Layer 5 of a small transformer language model trained on English Wikipedia (13 layers, counted from 0, width 64).
A neuron's activation on a vector x is GELU(gate . x) times (in . x), where the dot is the dot product.

Input weights of the MLP neurons that the questions are about. A number n stands for n times 0.0029.
n21 gate: 36 21 12 -3 10 10 -77 -7 31 -26 -66 -18 -5 -25 2 31 22 11 -62 3 5 28 50 70 23 20 -16 -14 14 -38 -1 5 42 28 32 -45 76 15 17 -12 4 15 13 30 -68 -19 -6 15 -3 -50 23 -8 -50 -2 14 -11 5 8 34 4 -10 28 17 -5
n36 gate: 10 18 11 7 -58 -37 33 79 -23 54 16 36 -15 -3 -56 17 -27 5 -14 -22 -1 -39 -13 27 -13 15 -7 43 18 -11 3 -7 -15 -4 -39 18 9 -28 -12 -22 0 34 -25 -24 -20 -13 -32 -8 -9 -8 -34 53 54 -21 -63 3 -11 4 -17 -40 43 -50 -14 -12
n48 gate: 3 11 -3 18 -8 9 -28 -46 11 -53 50 6 -32 -22 2 28 -32 12 26 -28 9 25 66 -2 70 25 -40 71 -39 -30 42 -17 6 -15 -39 -20 -4 43 -21 -22 17 -24 -32 -40 -5 -4 -34 -4 -15 -15 5 -54 -18 -44 -19 17 14 -12 8 37 15 -37 8 20
n69 gate: -21 31 10 -18 69 -29 -7 14 -55 -90 10 49 -4 -30 -20 2 -15 45 6 -56 -18 -19 2 -33 -25 -30 -15 8 10 -6 -62 -41 66 27 8 5 -8 -57 -24 14 -18 6 -50 -14 -39 33 -27 8 7 9 9 -19 1 37 -13 -41 92 -19 -59 1 -15 5 4 41
n77 gate: 26 -25 -7 -22 18 -51 -16 -22 14 -7 4 11 56 -37 2 -8 3 -33 39 54 -26 21 -36 40 3 -2 -57 -14 -6 -34 50 -28 8 -28 -17 20 -15 16 -21 45 7 22 -21 -21 -3 -24 44 -16 -33 19 37 22 -5 -19 -96 -5 -26 -58 -12 26 -41 39 16 14
n96 gate: 16 5 -10 5 26 -27 -10 0 -23 -19 -15 -10 45 38 30 46 -47 77 17 41 11 -6 34 30 7 25 7 -26 -7 8 59 -24 21 32 -39 23 16 16 -44 -22 -34 -6 32 49 42 42 -31 -52 5 8 23 -34 38 15 -63 42 -10 -26 -47 -40 14 62 -19 3
n103 gate: -60 -41 -6 20 -27 -9 2 4 -29 19 14 -28 -18 -6 -13 17 -2 -8 14 -10 -43 5 39 -45 50 -7 -39 2 44 33 -12 -22 -27 21 -22 -18 -1 9 12 -16 4 6 -37 -33 -48 39 29 42 49 11 -6 -57 53 -10 -17 -9 8 -14 -21 -5 51 21 -11 11
n124 gate: -27 -37 -29 -16 1 -46 70 -1 -74 26 43 29 -21 -14 -69 -21 -9 -4 -1 8 -2 15 -2 -25 -16 -8 34 -2 -31 -20 -10 -7 50 24 -28 -14 13 -31 -18 58 28 19 27 1 4 -7 56 -54 -27 7 23 -20 -7 11 24 -71 -17 32 -17 -26 25 -16 -31 -68
n125 gate: 3 -21 36 59 42 -34 37 -7 8 9 34 -3 -25 41 6 -30 28 8 -7 31 2 -23 47 -23 -30 -30 -3 33 51 -12 -58 10 -28 3 2 -17 20 -14 -17 -48 -11 21 -42 29 -10 -16 -13 -12 -38 4 -22 -46 -29 17 -13 -20 -12 44 15 30 5 18 -2 44
n176 gate: 4 -9 -7 -9 42 -65 -35 50 49 -49 3 31 19 -7 8 -21 -42 9 -8 -44 -5 -35 2 20 25 -12 -81 -20 35 -24 -12 -15 13 47 -8 -24 -29 -34 1 38 6 -12 21 -27 -13 25 25 3 -20 -16 8 10 14 -31 -28 -33 6 -7 43 63 -10 30 2 -9
n194 gate: 1 23 45 37 14 -47 -13 -5 51 -53 10 -4 4 -43 23 20 -7 26 -13 -61 -3 -54 1 31 16 0 -44 -3 31 18 28 -20 34 -34 -5 -5 -13 -27 2 -2 7 20 -4 -31 -47 16 -42 -32 -5 15 -6 2 29 -41 -13 -60 -4 5 -5 34 30 36 28 57
n200 gate: 18 -17 -25 -26 5 -30 -18 -19 -18 -45 -2 37 21 48 -59 0 2 -6 -11 -13 -6 12 -37 5 -9 -28 -23 25 48 -19 -31 3 3 3 63 -6 -19 -1 -5 -12 -23 -57 -1 -68 85 -37 8 24 31 22 7 21 13 25 94 -17 -12 1 24 -10 -46 -3 22 -2
n249 gate: -12 6 -20 -11 11 -25 -51 -73 38 14 -5 -40 54 43 -15 -5 7 6 28 26 18 -32 -5 7 12 81 29 19 -18 -34 -13 8 -19 -28 -39 -19 -12 -27 1 22 34 39 11 -5 13 39 22 -13 -7 -45 1 34 -6 9 54 2 -23 49 -12 -25 -5 -85 5 -6
n21 in: -29 7 -28 4 8 -10 36 20 -23 -40 55 -28 16 30 0 23 11 2 15 16 5 -4 -6 17 -84 2 32 8 -54 6 -24 37 37 -15 -3 -21 -4 3 -18 -9 32 -11 41 -46 18 -3 -6 -4 -42 -35 9 19 -3 -44 36 2 40 59 2 42 36 -11 47 1
n36 in: 1 28 33 30 -50 -33 41 62 34 36 -5 10 -24 1 -6 44 -31 1 39 13 -14 -3 -18 16 44 38 4 -1 23 -18 -16 27 12 -19 -72 40 -62 -6 -6 53 18 -21 -1 -11 -8 31 -17 -16 -39 32 13 45 -24 -3 -34 -35 -24 -5 41 -14 62 7 -41 16
n48 in: -22 6 -9 4 -36 -11 -8 -27 -2 -18 48 -47 17 -18 -27 14 -26 39 -15 -27 50 1 23 -27 40 -45 21 12 -3 19 40 11 -36 2 18 5 -32 19 -13 -13 -19 -63 36 11 -3 -2 6 -12 -11 -48 78 18 26 1 -31 -30 53 -33 31 -5 -20 -15 30 12
n69 in: 5 -32 22 -41 19 36 11 50 -2 -30 16 6 38 -4 -22 32 22 -7 0 7 -2 46 -17 18 8 -36 -48 -11 57 -10 38 -39 50 -22 44 37 48 -43 33 -4 -31 17 0 8 -6 56 -55 27 -9 -26 1 74 48 27 78 6 -7 7 -58 5 -12 8 14 -63
n77 in: -17 -31 -41 8 -30 -42 -31 16 -3 20 -27 4 22 -25 -4 42 -7 -18 57 -10 3 38 -25 37 -19 -11 -22 -48 13 35 16 -19 30 -47 26 -48 -3 24 -37 2 -7 13 -23 -45 7 -34 -17 -22 36 -13 27 63 8 29 72 14 -39 8 25 9 24 22 10 -5
n96 in: 8 59 -71 -7 9 -13 42 -69 -21 -7 5 19 20 -8 -12 39 14 6 -57 -4 34 -9 8 27 25 -27 9 -61 92 19 66 -7 -8 9 17 22 -7 29 -73 -21 -11 -18 25 20 -18 -21 50 -42 -26 0 -10 10 13 -32 -8 13 26 2 -60 -1 -12 0 -13 24
n103 in: -31 -6 -32 5 3 1 8 48 16 24 23 40 18 -4 25 1 -12 17 21 46 -54 5 28 -21 2 -12 8 50 -6 11 -9 -45 30 4 -23 63 5 57 38 49 56 0 43 56 1 -20 1 -24 57 -3 -9 -11 -40 -63 -8 9 -11 32 19 0 24 -18 -3 15
n124 in: -14 -59 -36 -44 -2 -27 36 -21 -9 -3 13 -36 -18 -24 -7 -8 28 -6 -6 30 -11 -20 -19 14 47 -26 -16 -8 12 -8 -25 -26 -16 -45 -18 45 8 -65 34 25 -22 2 18 44 17 21 -20 2 -84 -17 31 8 -32 2 43 -41 -6 45 -3 -28 -27 12 13 -6
n125 in: 3 13 -6 -2 -40 49 -21 -1 0 -7 -3 12 22 -20 37 -29 7 22 -3 -21 -22 -19 -18 33 16 -19 50 41 -36 -14 12 11 8 -48 -47 1 15 23 2 20 3 17 43 40 -25 -15 17 26 -1 11 -3 13 -54 -31 48 -54 -2 -17 41 -18 -9 13 21 20
n176 in: 18 -7 57 -3 53 -42 -6 62 31 -50 22 60 -11 5 -36 31 -14 50 25 15 -21 -36 -9 40 -64 -7 20 -9 35 9 2 -8 -4 32 -13 -3 -29 30 52 10 24 15 -8 -35 47 -25 -12 4 14 -7 -13 -20 4 -33 -6 -18 -42 -42 18 1 -19 -14 3 -24
n194 in: 17 9 -53 -41 -40 20 -30 5 -15 1 -13 -2 -3 5 -51 59 45 1 0 -17 -33 -3 50 -37 -3 -5 11 -10 -53 -66 -20 25 -2 -6 -35 47 -24 -39 19 -5 8 9 -25 -35 42 15 -19 16 3 15 3 -3 -52 26 -9 30 51 -70 13 18 34 14 8 36
n200 in: 24 -39 25 -8 -23 53 20 -3 46 -4 -11 -9 5 -22 1 2 -52 17 -20 22 3 -25 15 -26 -32 1 -37 14 17 -18 -4 46 18 -6 -76 10 -35 -11 25 12 -22 12 37 11 27 -59 -62 34 30 -29 -6 24 -54 -19 -29 7 10 0 5 0 -71 4 -14 15
n249 in: -4 -6 -2 17 21 3 -7 -39 38 -10 10 9 -6 -19 23 21 2 -55 -9 -43 65 10 -29 -21 19 -14 48 53 -23 46 23 28 -38 -3 -31 6 8 14 55 5 33 13 -23 -44 12 -26 66 -25 16 48 -24 36 23 -58 7 -9 -3 -4 37 -50 18 -12 -3 4

Each question shows a token from some text and the vector x that enters the MLP there. A number n stands for n times 0.079.

" g": 1 -8 -21 -5 12 8 40 -8 4 -46 -35 -3 -8 11 14 -33 35 -12 3 -14 28 -30 27 -7 4 15 10 14 -28 -58 16 -8 52 4 25 37 -9 38 -16 36 -22 9 -4 17 10 -7 -24 28 29 7 -5 16 -24 42 5 -16 -38 46 31 -1 29 15 -7 3
Which neuron fires most, and how strongly? n125, at about 0.45

" a": -3 -14 -4 30 10 -2 38 4 -32 -60 -10 -47 5 4 -12 -21 51 22 -46 52 20 9 13 16 10 22 5 -18 -25 -15 3 33 31 30 -1 10 14 12 -2 -2 22 30 20 11 -15 -57 -9 12 6 -2 0 18 -6 41 17 -8 -26 25 27 34 21 0 -28 11
Which neuron lights up most? n21

" F": 4 7 -27 -13 -7 11 26 -9 13 -41 9 -15 0 6 34 -39 9 28 0 6 19 26 3 -9 18 -27 -2 -24 -24 10 7 26 27 7 23 42 -1 32 -12 11 -20 25 35 4 -8 -16 -14 36 -5 5 -28 59 -12 59 9 16 -90 -7 39 -5 0 -13 -9 3
The two highest activations, in order: n200, n176

" ": -8 -18 0 25 -6 44 45 15 12 -28 34 -35 4 21 -17 -16 46 10 8 29 27 14 2 6 19 22 22 10 -43 -21 39 1 15 23 34 16 2 -7 2 49 -36 13 6 27 38 -55 -7 24 21 15 -21 15 -21 8 -5 7 11 4 51 13 8 -25 -25 8
The two highest activations, in order: n96, n77

"h": -24 15 -15 6 6 24 44 -34 27 -2 -26 -6 37 -24 -56 13 18 23 -25 -38 -22 -32 -4 -22 22 15 30 -32 -31 -40 -44 52 16 18 18 25 -17 19 -4 7 -3 27 -17 14 7 21 -40 -1 -8 5 -2 26 23 34 33 10 -5 23 14 19 19 16 -32 23
Which neuron lights up most? n194

"el": -38 -49 -28 -19 -4 11 -1 2 14 -13 -20 31 -4 4 8 -10 16 -16 24 43 -1 -17 -28 62 2 3 25 -27 -12 -14 -7 15 -2 32 12 -11 6 12 3 -38 11 -28 29 41 26 -19 -33 39 -31 6 -33 37 -40 16 18 30 27 57 12 -23 -11 -4 3 43
Which three neurons fire most, strongest first? n21, n200, n125

"al": -18 34 -25 20 16 -14 9 -1 14 -15 9 -10 -75 -10 35 9 -15 33 12 43 23 -30 -14 -5 8 -8 33 -45 -10 -3 10 46 3 20 9 47 36 34 21 -7 21 20 54 46 8 8 2 -8 17 -17 -16 1 1 6 -6 -19 1 21 47 -47 -33 28 -23 24
The two highest activations, in order: n96, n125

"ic": -6 43 -11 28 31 -27 2 -7 28 26 2 -31 -15 19 21 23 -54 18 -14 -18 16 -46 -1 14 28 -10 5 -18 -25 -3 13 -28 1 20 47 33 7 27 68 33 -13 40 -23 25 -3 -13 3 16 3 40 -24 20 8 -22 -3 -23 -11 1 31 -13 -31 19 -31 23
Which neuron lights up most? n176

"a": -63 7 -40 -7 0 -3 10 -15 5 -21 28 -18 26 -21 -29 -17 34 -2 -21 5 -27 -39 21 -50 6 15 16 0 -43 1 14 21 -4 20 49 7 21 15 29 17 14 23 -27 32 11 37 -21 7 24 11 -19 29 7 0 -2 -21 -33 1 44 41 -25 34 -4 36
Which three neurons fire most, strongest first? n103, n194, n125

"st": -6 -22 59 -5 0 -7 -29 32 26 -17 -12 -24 -25 -33 14 -28 -9 -13 30 -14 26 -23 -5 22 45 28 32 0 -8 1 -8 -13 24 7 -8 -37 9 8 32 0 48 36 -9 43 54 -3 -30 -2 -27 30 -20 42 0 28 -12 20 -1 4 22 -5 15 8 -24 -36
Which three neurons fire most, strongest first? n249, n36, n176

"ro": -51 12 21 11 45 2 24 -13 4 -39 -3 12 -15 -26 -14 -11 29 10 -9 18 27 -43 -14 43 29 -14 -33 -27 40 -1 -4 -2 14 31 -10 37 -25 6 51 12 7 -24 -31 20 8 -1 -21 -4 -6 10 -1 12 7 -1 14 19 -1 43 55 -4 -32 -23 -2 57
Which neuron lights up most? n176

"o": -16 26 2 -10 -20 12 -9 -5 -12 -30 -22 -3 -18 7 -30 -4 -6 -50 10 33 28 -61 17 -14 20 -13 31 37 -8 -27 7 -2 47 20 22 32 -6 31 30 21 -23 -11 -59 16 -2 -14 33 13 18 6 -28 20 0 8 31 48 8 1 13 37 -21 -44 12 -34
Which neuron lights up most? n249

"ol": -27 -3 -33 -7 2 3 21 -18 32 -38 -17 9 14 -1 33 15 -34 -1 23 23 35 -50 13 8 23 -22 -17 -22 -16 14 -38 18 35 27 -12 -13 -10 43 48 -16 -2 -19 25 34 24 -12 -21 0 -1 -5 -39 -14 27 38 5 2 10 -13 41 29 -36 30 -34 12
The two highest activations, in order: n176, n200

" in": 8 -4 6 32 17 -12 42 46 -1 -17 5 -25 -19 -27 17 -10 21 23 -33 -3 32 -13 -18 -4 12 1 -13 8 -21 -5 12 42 23 34 12 29 4 18 -30 38 23 25 -38 43 -38 -47 7 10 -6 24 -28 39 8 17 37 24 -36 10 32 30 22 -24 -33 7
Which three neurons fire most, strongest first? n36, n125, n48

" L": -23 17 -15 12 -32 0 20 -9 19 -31 -13 -26 -11 12 31 10 25 -6 -17 -4 17 -14 33 5 15 2 8 4 -19 -1 20 33 38 -6 30 26 -1 22 -21 33 -28 8 23 21 3 -27 -28 49 28 20 4 42 6 62 -44 29 -24 14 41 -4 3 -32 -21 -38
The two highest activations, in order: n176, n124

"iv": -4 10 13 26 -39 1 13 -22 3 16 29 -27 -32 1 6 32 -45 0 10 -4 6 -54 -2 -40 10 -18 22 23 -18 -2 -7 -7 41 -8 22 16 -13 29 52 9 38 2 27 53 23 40 22 17 13 -6 -7 10 -3 6 -35 -42 -32 -6 43 -10 9 12 -26 44
Which neuron lights up most? n103

"om": -9 49 20 27 31 24 -3 -1 3 -7 30 -25 -6 -14 -6 -19 -64 13 -28 20 7 9 -12 17 -6 -14 11 -21 -22 4 15 -24 51 -2 -8 12 -40 -5 55 -26 49 -30 -39 6 36 24 18 11 11 12 5 17 33 14 -35 -3 21 35 28 33 12 -15 13 17
Which neuron fires most, and how strongly? n48, at about 1.1

" f": 22 -35 -3 4 8 -24 37 -5 16 -36 15 -3 -19 9 26 -35 30 8 -2 10 30 30 18 22 12 -3 -6 -9 -29 -36 19 40 25 16 29 31 1 28 -9 -2 -15 35 -15 1 12 -27 -26 25 -18 -4 -41 40 -21 28 22 -5 -94 4 30 16 -7 -8 -10 4
Which neuron fires most, and how strongly? n200, at about 1.1

"i": -37 59 -28 -10 -25 -5 29 -3 -42 -17 10 -35 25 24 3 -6 11 -45 -1 -23 20 -12 -17 -24 4 8 4 19 -31 11 -38 -3 14 -9 -7 -2 -58 12 14 16 -47 -4 -28 -11 29 3 -24 11 -2 25 -14 0 10 -26 12 21 -61 55 29 16 5 -17 -9 34
Which neuron fires most, and how strongly? n249, at about 1.8

"I": -21 -5 1 24 4 35 15 12 1 6 28 -17 34 -30 2 -28 3 40 -17 33 14 -29 -41 -5 12 -41 7 -3 -42 32 -20 41 20 -21 27 10 8 35 9 -5 -1 10 -7 -27 -16 -28 38 45 -7 0 -38 49 -4 26 16 10 1 27 51 -12 16 20 -26 -35
Which neuron lights up most? n194

" to": -6 8 16 3 24 -52 53 38 1 -65 -17 -10 -44 -12 -29 -9 16 26 -32 3 42 -16 5 4 40 7 -20 12 -20 -30 6 5 42 39 -4 9 -12 19 -39 28 -19 -2 -26 27 19 -35 -24 23 -3 7 -11 3 -3 14 18 -18 -25 4 17 -1 40 7 -13 10
Which neuron lights up most? n176

"an": -22 36 23 28 19 11 5 -50 28 -11 39 -43 -47 -4 -31 56 16 0 -34 -48 15 -27 -9 -24 38 -27 -14 14 -30 -10 -19 -2 -9 26 -18 21 25 21 6 39 -17 4 -27 -42 32 10 -24 32 -20 12 -13 -2 6 14 -11 11 -11 6 12 2 2 43 13 1
Which neuron lights up most? n194

"ec": -1 -20 -41 37 -5 3 14 -40 -43 6 -15 -17 -16 19 -1 -27 12 -10 -26 -19 32 -8 29 -68 34 15 -25 12 -7 -18 58 -27 40 18 40 35 -31 31 17 -7 -5 -13 -14 34 4 -49 1 9 -14 -12 -5 8 34 27 -24 -4 -18 14 -3 -6 -27 10 -24 35
Which neuron lights up most? n48

" B": -18 14 -22 -1 -10 18 40 -6 20 -50 -4 -28 26 -14 -21 -38 -17 4 2 10 13 3 -13 10 5 14 17 3 -6 -10 13 22 16 46 -6 25 -22 6 -27 17 -39 15 24 24 -11 -49 -32 34 18 21 -9 55 -16 41 2 25 -68 7 49 -31 16 -11 -12 -4
Which neuron fires most, and how strongly? n200, at about 1.9

" on": 19 -1 11 -3 38 -52 58 -9 3 -23 -1 -15 -40 7 18 3 5 22 -23 21 39 -5 2 -25 3 -2 -32 -11 -28 -19 20 13 9 13 45 28 -8 28 -10 26 19 19 -1 37 -21 -25 -33 -5 -3 0 -4 42 3 30 51 -18 -54 4 12 17 31 -18 -39 27
Which neuron fires most, and how strongly? n124, at about 1.4

"on": -34 -18 13 -4 10 -3 -15 19 -4 -7 14 -31 -9 -31 -21 1 -14 -2 -33 9 20 -9 -1 69 1 -11 -25 50 -27 3 -2 -12 10 -1 11 -22 5 15 22 0 17 -15 -31 26 20 -25 -34 22 -41 37 -18 13 24 66 -20 3 32 37 8 49 16 -4 -43 -14
Which three neurons fire most, strongest first? n69, n21, n96

"k": -6 14 22 20 -11 -31 23 -11 32 -6 -4 -42 -5 5 -61 -9 -30 24 -3 16 26 -7 -51 26 -48 -5 25 -15 0 -5 -15 22 1 11 77 49 21 9 13 8 -13 11 26 26 25 -21 -4 53 -9 -14 -5 -20 -26 14 -8 8 2 36 30 7 20 -9 16 22
Which neuron fires most, and how strongly? n21, at about 1.5

"c": 6 -19 -2 16 -15 -12 9 17 -6 2 1 -43 -1 4 46 -48 -17 -14 47 43 35 3 5 8 16 1 5 28 -20 -42 47 -35 39 31 24 21 -15 6 45 13 15 -6 -29 4 -6 -60 -24 20 -11 13 -6 36 16 -1 5 23 10 30 -15 12 -2 10 -43 16
Which three neurons fire most, strongest first? n77, n194, n176

"ac": -14 20 -25 10 3 -64 13 -12 -11 10 -8 -15 17 46 -25 -30 0 -41 -4 -5 19 -7 22 -17 -23 -39 8 17 -21 -15 4 -25 16 48 28 26 -31 13 19 20 19 -10 0 24 -14 -44 34 2 -25 -22 9 56 -12 27 35 27 -26 12 44 -3 -17 15 -42 -14
Which neuron lights up most? n124

"it": -19 -17 -24 1 5 -11 1 -16 -12 -8 2 -46 -35 22 -9 -6 14 -21 -27 10 14 -10 -29 2 -24 37 35 14 -30 -21 -53 -17 8 32 9 46 -15 17 -12 13 39 22 7 58 -21 -30 -4 17 8 5 -30 36 -26 -20 21 38 18 24 30 5 -23 -41 -42 -15
Which neuron lights up most? n249